Layer 2 of a small transformer language model trained on English Wikipedia (15 layers, counted from 0, width 128). Numbers have three digits each and are written without spaces.
A neuron adds its activation times its output weights to the MLP's output. To switch it off is to set its activation to zero at one token and run the rest of the model.
A neuron's activation on a vector x is GELU(weights . x), where the dot is the dot product.

Input weights of the MLP neurons that the questions are about. A number n stands for (n - 500) times 0.0015.
n93: 510418321509573382449549609593366606590514489450493600663424576346547416440805348244500322666507604611545487708473490260418610507575566506597608484749560543538565560318506340549550490344338448287557459560503657551607449456577480676504325571504484444529514419601458446514468534373639586303657576493483468484607500329658608452259356420536581497452404461669401597473449624383374058644431
n107: 634457303582573570349653500496467474390387458422635269241474796600320603555219479345761649551343597370642673545452318629409541246187435415663582511601488548437468570481426435317558657469528550511552479450368540423603406639533540403691587446604443647450504531500342634481547396600518615348391587718374425507653514510663596455697481527313663511420643432340605361572665406593379175712402
n129: 574603469446527446257584489212573500504488585372725450392584511542735539589406403689350359676660577488572519657480611433674615234643691325623562227470878417530485519426412457480431507456529581172570662293486296544432650362616416427332466672302481474679330565589504453564586344477481341473425439496548575558204451504693558496513381776266683298528600329256539504622640377444597513572694
n130: 533517567249311513524533533435329588516351596503459475513443599465570500586309396771532506311566473507549490365378600349526487579593513485402692519674570705376390576522521342677513417376357596577529524667512416563648552351650566567527556718390485398429497591446370462569470599549233640304672308525365534595561374317543481374417536438577500604715535509494477604422485412540662372522397
n202: 561542720902347550576485551373589696579394946520382599274800446847530251584343505588545040333387402382557406258400343476714581469379551739367244495568537548386390702355458291603461826528463360505604698375555325609136566682779387662311627668090403350318678364236495475444479360548456241295728471366382561803632616426400340787705464351466328459454530562515718396809467600236500565718607
n205: 358338553382539461463368411370722528574673581411636363672409561429542585550238493510415434475650690467383581565546451569551518415497511258609521587573586348402439419340493535449723534450549555455305359656523292382365565626330444444609479363563548307606366590465332689467677546562272711618385451769518366613575455405727564600473362361462716660493518384608431598381503282640364735617531
n333: 453638380503451577567366653568392434598600482669524427533386401304552426353478726294497538351569655562529706514359600517450654398432363695507281679613493609450544462440679512540655223473522376626378676640561562510641543464465340526259359415269320347493758341423486546698448465687354529541596396682688395727597554513591398408496496540589437392403264446421579351579587548568493569507507
n353: 372376649631503489550526707431338566391399588390552553343500410486475440507493744396254552584270673518489518661400490681579684471479391792631450472483359386355629262422353543485490439480470526407458416278494590564540640543419423656392510671570623582653576507475548692504399383411517603486543500313537543613459370683764408457519467471724811475326556255469446570306500579575439296380347
n354: 471736572312675474611535350278399507582431539496400366616470456657500369508492655596365334478452443403422347420443459286615255539152546576550553482640386565514341325632536284457507616703255645467774382642813489593601645588357664555556592551374511642619646611534627726392228349445545455552408426320601612433576398542478504447704469387628468492512489637452485515661229357722590361489456
n432: 589504436612473467544434640408327361626531465420520321438457634543500426657394449654500579540467358365663480303436249552726538444637548423699540543552268651360442437527452526649470616386453229324523417528460549513507395769647629605610701555402718350371637599470341520486557355688500561362517616376400582478614445481394581463275562431790458353531543690523459417452519475471455482526608
n456: 443332553507284643600345591316526326433569234376456496671288726582691564395357475599586293749667429640519564694587385278446381586559477460701519552430362246568435582417582305624578395521488648471579297705256691436430324378455560516540526253618551588424554492447577515500720496602463569655565333380512632380388416545590519462353623655225670535739533442600511526305568687449547712394552

Output weights of the MLP neurons that the questions are about. A number n stands for (n - 500) times 0.0015.
n93: 375530777500381581431462513278698444370572626753671528477493346568597685327465475625500517654470408372410517415586503422594456486410351410487527479607726280664597439510575595453510409635423497561557455649203540424267520526332444234514473593590558497323419699589658634551487382583419351646465562540735543302401429580415388591632493534458458528634520383463401366575393425539332575599633
n107: 641497541525409386330510535629633335669620497529346476494618447526640441446669473493445461640604259432466308526538662438407464486600520387380420626569471409562535386490387484532583375229530494595524572509657481466270366541563635515473484525553546478452572561635628260709534623470539433656507616404425598258504637397286620682289384533653376361670550500325381725565414602553519451513591
n129: 582386443343494640468522366513620471402665532485491519581500462415503594598475500590319348651503452711549491575503491368519512424485566432585533286460506433585487614551383491393449597415614287545653445340615544576462453579552556653456533625506339439690428617413527423382717497418376456497657407506485691448428419503494542475687519512616608438292322315299431536627653530689397482550582
n130: 445433342537442561629487505536585699490516535482397572544397527402430603513685492531477613582500636404524613731527495551495497503513398448532508540287583522371516515554530544470422534481553495647382461566372607469599593345535420368669389396524402493524427497520603560347568629458567543574409470442338517564483508589472477511487472273377487476540490425560489437635443309480357526413610
n202: 360557539254659555541440690335314340622674034505543190769043782127438762542543604489359789836430527442404537697412753553342394679587339159515594561532490229612579249181791707082465423583750472255425190667437640346603640391320456652610442445864772475574368521618580615518686642296598817336365567531702407489627569657378410484235500612588571658490459621594068763152451655767429527495260
n205: 507638602557522837695450477749517365357317504677563707331602383685473426405461385507397489500742503428546430465662539597368503610340605461429675605461381517413404546650310368493497590732300598605552395678609348503503439293440482494500534654393647566432404431466395517512421280658353476552461624514629331458504677408597309450392399507348461545541571551633380393504362521715589525594218
n333: 581444613518543346466568423384528435445510534425359533454369592487381567594558404588535413590321459384449474567680555602480274657653547399488550420578609429423514651602329596412331652477448630341605352449497332425324491724583798547852575587614593546524333699531416381288548645610638344545500528419369553442365430627481589635449521458464513376582525437416434503510587394318579497494596
n353: 500496374721537239379582686651379520184394547449435722404394407637248553713484392397536476645398263675523516673406691648409689775426559533406381836578453554399334359310483580160527820525496568421662642504591563474306713351543600430724492329508520535463527480407427536486485333341745425705611275476419476617487528644440705471480561561479624519437605395256391401415590670574618545166472
n354: 492699550382558357320579490506557635571654531479297458591588508439523409701530467525618543460365521442510583409549333436437641531522486611500429792427401472444559457340483399524482456425737549500300658452466484478541495430477461532486492543544438518436472529497492359619492495697526456423416467419492637623437487476450463651442594516605508493502420553638331534337462460557606503400484
n432: 531631383392578574284530329532420503440510490429391565581497402421503652548717738275400586513652602639292520595669689644382608359393452497306584407550635415632663537329586677455413493596379520620469500413603510451468548398468401482514474627463358673457500373589603297621285581357379497470527478452609366378308441477487231595572429510534571531398579343468466617580470698452509715551405
n456: 540426539470535679459441459480582377485492608559651497681323695656521643518339481425578572489544455536443353450572644474519592508532574500666500418476536520386369557350475584513450538568508391574628413515523359510518384531513492362658508346384532480507606542475574368458537503535280467505457480577664479474477589516455468331403469495527551517430353202536612451572497603490465603492508

Each question names a token from some text and the token that comes next. It shows the vector x that enters the MLP there. A number n stands for (n - 500) times 0.0071.

Then comes g, the gradient of the next token's log-probability with respect to the MLP's output, scaled to length 1. A neuron's effect is roughly proportional to its activation times (output weights . g). A number n stands for (n - 500) times 0.00072.

"ts", then " average"
x: 419650461527523411611442463580357649321500513416287148745756400504440568626799455499581645529667546729575291270383422531482433509426449387625571458789395496374547509619531559547429437338704588564558664427453393465498365377547682180379465427381483423708339456465361472875641503586699573508523533395503380375472681640373461689623243396498627682553563591450497449384474505356563556525272
g: 276376342397279665585289666570433444853346463458437591444250650440526503589551503395420475485262504228463586451656406534654424554535347393525574379408820460358534481459426530593523387597319856646481474494506665613457460646537505453498467326529549543283359621562612653398690365463647429622582682650609594449360475347521542674577705466402256534617430569385623554548580295638521410421507
Which neuron, switched off, raises the next token's probability most? n333

"| ", then "1"
x: 506526580457550339590422403673484732282500561441267318624740499519526559576782615400461553519603360550588396252505401714509360504487522410628465326648353407471525431569486639511534584336757628608799723442434357444443385400647528165349310362387488427673325498447447587751504480657656509496565465333563386359451681689371445737521380371493595703647477546418535369542448580361577466590205
g: 418464268712544508423517613566436505471509338397497425547470618292408593684634629563489490481562488253278354500534656838452258595363567473304615485706521535444579478662412426490343519388525362631384593702570631612314600574615504337417559409570669415693482439397672668455680602643591190537620641427367478372602202549747452387290509398579520554490510616517166529509576395390580440466490
Which neuron, switched off, lowers the next token's probability most? n202

" ", then "rom"
x: 514496486453428339617339531757351668299420610415441280694673373582498498580750528437392552579571449569563396290429452730451405586542438444667476416688405392396529456593547617569458435325741628517633687438428368571424384309541618187313402296440582458741336557442505664844450393616772522465574581384589398324474796650342420683566366346441640636585547591418509522412496486415551484576231
g: 447451477462190384737586501459774420461471484611640346573323380537514587597264344470451729487670415431637632473497445476563638406603400364553609723389540439508831732320407563385499300637599207421319499641502597438406702515543648426595457360502701504562433541545570490730468604469478349338606476397217448434479553517493546556639478488613406369417431819689411397643416358444305478551521
Which neuron, switched off, lowers the next token's probability most? n432

"el", then "ens"
x: 462556546389472439632517473640278680422553604399339227706628377461466477514794535540463604512686515554610408213483380578520426534379505422706495549757383404435559479637564435515427421347663661640537571407421393454504300353656545154375371466415475444617263513448465425950578538696584589465523551384574442329507871568291537694537287288500647655583502555455531423389630418551646531547289
g: 585524665408444531534445357491437261462479476391468722585413409600436595576503676380348590382543396336492398411581553522704760428641410621681398220536469712355237551584593386539591454496530543637474547480600627707357498454425414547557528642512643469587420165394577342426580462445470696494610657512196489481558576640480471395376626359428375372307386768603364710454753339382725446436704
Which neuron, switched off, lowers the next token's probability most? n93

"y", then "o |"
x: 440555486502481291625480469579294627435547676338304180731719417546486616591774584500502621522582479630551368218375491595535328516446464427587480429737401523379571549645584484506495353412740597618610693376514518525453378378608667156343386389382497467616353492464346473940614550676598514484487480374542437347369689599317461685475289283558678678573499569424577474459549521377607515522277
g: 595707492491384415628756667504507456488684586621464477424593432569365499318403562402554437607474596529472341669595677470433669481323775394496560273525518525492492296446477513167713479448560425650514528639498228559533487537413264571498407209416521677564417509574800456510422367442399600572393503420452574594351710490254701623532598375442395538484434325641464635713690405213347495404633
Which neuron, switched off, lowers the next token's probability most? n130

" one of the", then " original"
x: 489596516435567361605529534686296731351557443398373226601759456514461528625773477368446540451542405614614382287433321742451434618410403389654434431686324472388556619530426580569490407391781657461644614520342508464414373340570458196302381450399571470681374510461391627780494509568821532502572493380616524373397544720441412641574241344539731732535582553363564418459457577517605621415300
g: 622545644656463643536474448563376568411697439421427614388295433349396205465536486404531389555377646671671332642356643503421331356675437334550455661398668569564474377624658590448588515336431471449600670624199382317352603625371526573298614493573686404407619524436476393461551395391310695587515526633404434540421564391451617672305381457705700724404481594370563678693471663330727410395427
Which neuron, switched off, lowers the next token's probability most? n353

" of their", then " relations"
x: 614530424440557441588560516707297650348550482407302129572705510440419454689752458446437563501654467634544386260359331611493360605416512344673524414694387432449508496601506616578514482390758627508588575487291455481418355414599581186282356459450516419650416522586516446809570455650775553525492500388595475322423656631321433725578244364580718769582547566454523400502438510450596593423324
g: 644499457473697527461381566555554448453337353658454366619535410507604579429568488746607475516647652324591481322591325603414473523409541675631579455531527394714387491492521504703453723477427458477414255491666425427608570495790581455540437670668331575555322357342612466498315126579351500640652597345422380494285417406320599644698470385376367329331353401615547517471437645489447481841697
Which neuron, switched off, lowers the next token's probability most? n432

" being", then " eff"
x: 578455519411553316595518571683322695427559536405320227569703441535514551612721344421573617467515439619527398279398439589509362550540489336686388414587375458433514600561462557506552407380873664574590637357326492469479292407545570190275442361361531453616477516526390544849537440663826517493524550371582478377467771710308474674604217344432753713581491503359499455482514472492545540582361
g: 485484477338456420309440548312619431587483398473728295582507249424423554579519564606553581453444417317332600517482390463556537613450394531629825643502300359550423493575581607623457644474637296520576513713327273398506527714398376452376624480713734663597638577465579532431495204645676387553323593610448484443278183753481546547678481470550568297383419639685536563606495520454638300432393
Which neuron, switched off, raises the next token's probability most? n107

"ong", then " together"
x: 441576446460476355648504544611376711468551607492440204668624495495361559543816526470382577497628439538570401182396342609467287544414533379638455400791479401344447525636538566547482402418770562580712613451399435525552390361601638177444327339407506427543266554558417383898523436667567601535546578440604534344500761664274416704568279392464613637605562538389619489368530493425564582596224
g: 395396536465538600563444351328603575721665624512396485365676451494511463704397532442531643514460443462263561475318560354391569708352630517757579524435627420398611470533524390522567524492621397445273667480608498551531516266436361398394516556189486266554477583348598379529430402636744646275543755514486612659393455588239440198601571820505606648444752444547637385308498481569590492447360
Which neuron, switched off, lowers the next token's probability most? n333

"uff", then ","
x: 461583443423522413588557581709364577526480563449371218516630492467370475619841523413436579512671497694621334104472403727469240524376430326663458392752281393420480451612560600565395459362847602517579589439356537583528385361574587284406383493438487380703389415491412451890495525620492582569563612288624518351472800565305414677537403411417563753596574502494589431364553480358571625431392
g: 524649624659456518597609449567378577624326424373268581378612701515454429436490434452683551704469674613513468721350606429502735415576519166439290625387551217432444393456487339642454554600371524621550423433519375716480160688559338248644314775458487638429487568545527456393488441284610666622686414399609482697384575452550417692324553456533436478593571398520497472412458496623253496530596
Which neuron, switched off, raises the next token's probability most? n130

" New York", then " Island"
x: 479496512407498382677526453604369747412546459475170331644638401541505412508747502408439585433691379607505407251437475704429360508402385430685521345726469566476411535586521490587505475379712605601713558541368366584539357377581758142405341447251566450708321481478347531917542478687655517525523508425643463381513729626393371701644375369468649594560500568345651590372434519361501589463300
g: 463321499282584524530456513188474701737544593629537519471564563389369516532622342498431583567564335512502514360713395399443470404332674537739584626414447458384590468320402652174459476648615150732628406455463445319432377456355336597504547497551483506413575517344592346573627718638524360584559777492409498637689599514648533472466433332617582494442503411641585347264491448704765588354508
Which neuron, switched off, lowers the next token's probability most? n354

" comp", then "osition"
x: 555457501392378294437443450658371614451559607472377268621696507528520485507784514462457578548654388629548438282480449694478400507412402517826520671663396386384489459550516491483551447449828662504534589437360429480504257394585566178336462275532618454723354479484435514860551497616646470570574607352603443343410731692183462689631323387402586668598559550428541419396543557384686394463267
g: 585516273548525709529430521412563503692378391679669521514516381631403416507566449425454583451309367600455378453738340635574452684561502555582542498477640537344432661567378316368776643606464320688644255661624439463373353449597511513720395314584597433597304525353500188286324440402472287699695743356485607411484535609700508481294458322524401424702436467675476488439584489561468676521493
Which neuron, switched off, lowers the next token's probability most? n456

" vol", then "c"
x: 522538538417299382537408495616392615369578617406368283626761405550474387585749613469552566532610465560599411314506330711482381599410433386745513401690364418476493471560611620560503447466728621506590548472325424424489347297473684166297491354405615414694328573515454444838630480686659505574495545513556385304421562663252432737554276360560640593526558614463707671480547429450500337535189
g: 393435467504636443367376525559480314389430373395345599310416704585578625531385485599446519442625517507564625595206434434320634540536391578543602532433479499608556518530553628474614488878378567553609860314816355555572285511534609274399509711467608603326435654351313487408679541457467618535395421447687298691558230698518442641603363681499445594489315447485481391554453629401510504305369
Which neuron, switched off, raises the next token's probability most? n353

"ness", then " is "
x: 508515460483519387614499489657358596445442484464254173675775437477478558531737515450521682472682444617687412291523405555554337451440370302637426367663423454366464491569502555495429411400711710409692531509428507496495351459642743184372403416367484488692309535478404387958580394639639585558646616388566427403416796596281451718560356321485638600573579561394553496398500490425597619501255
g: 290363628657491400527352596522151473652486608603620339580597528502421652494690439486459471651502562555454391462588576357433553702735719471355410450373612272387816553730369309417381421645371278552439607481501246687497580454471358455758535498523484559593708460344463574414495411653669345560511322525623595465542598576296482431566349360689471406523414502731349483408266524667406515581516
Which neuron, switched off, raises the next token's probability most? n432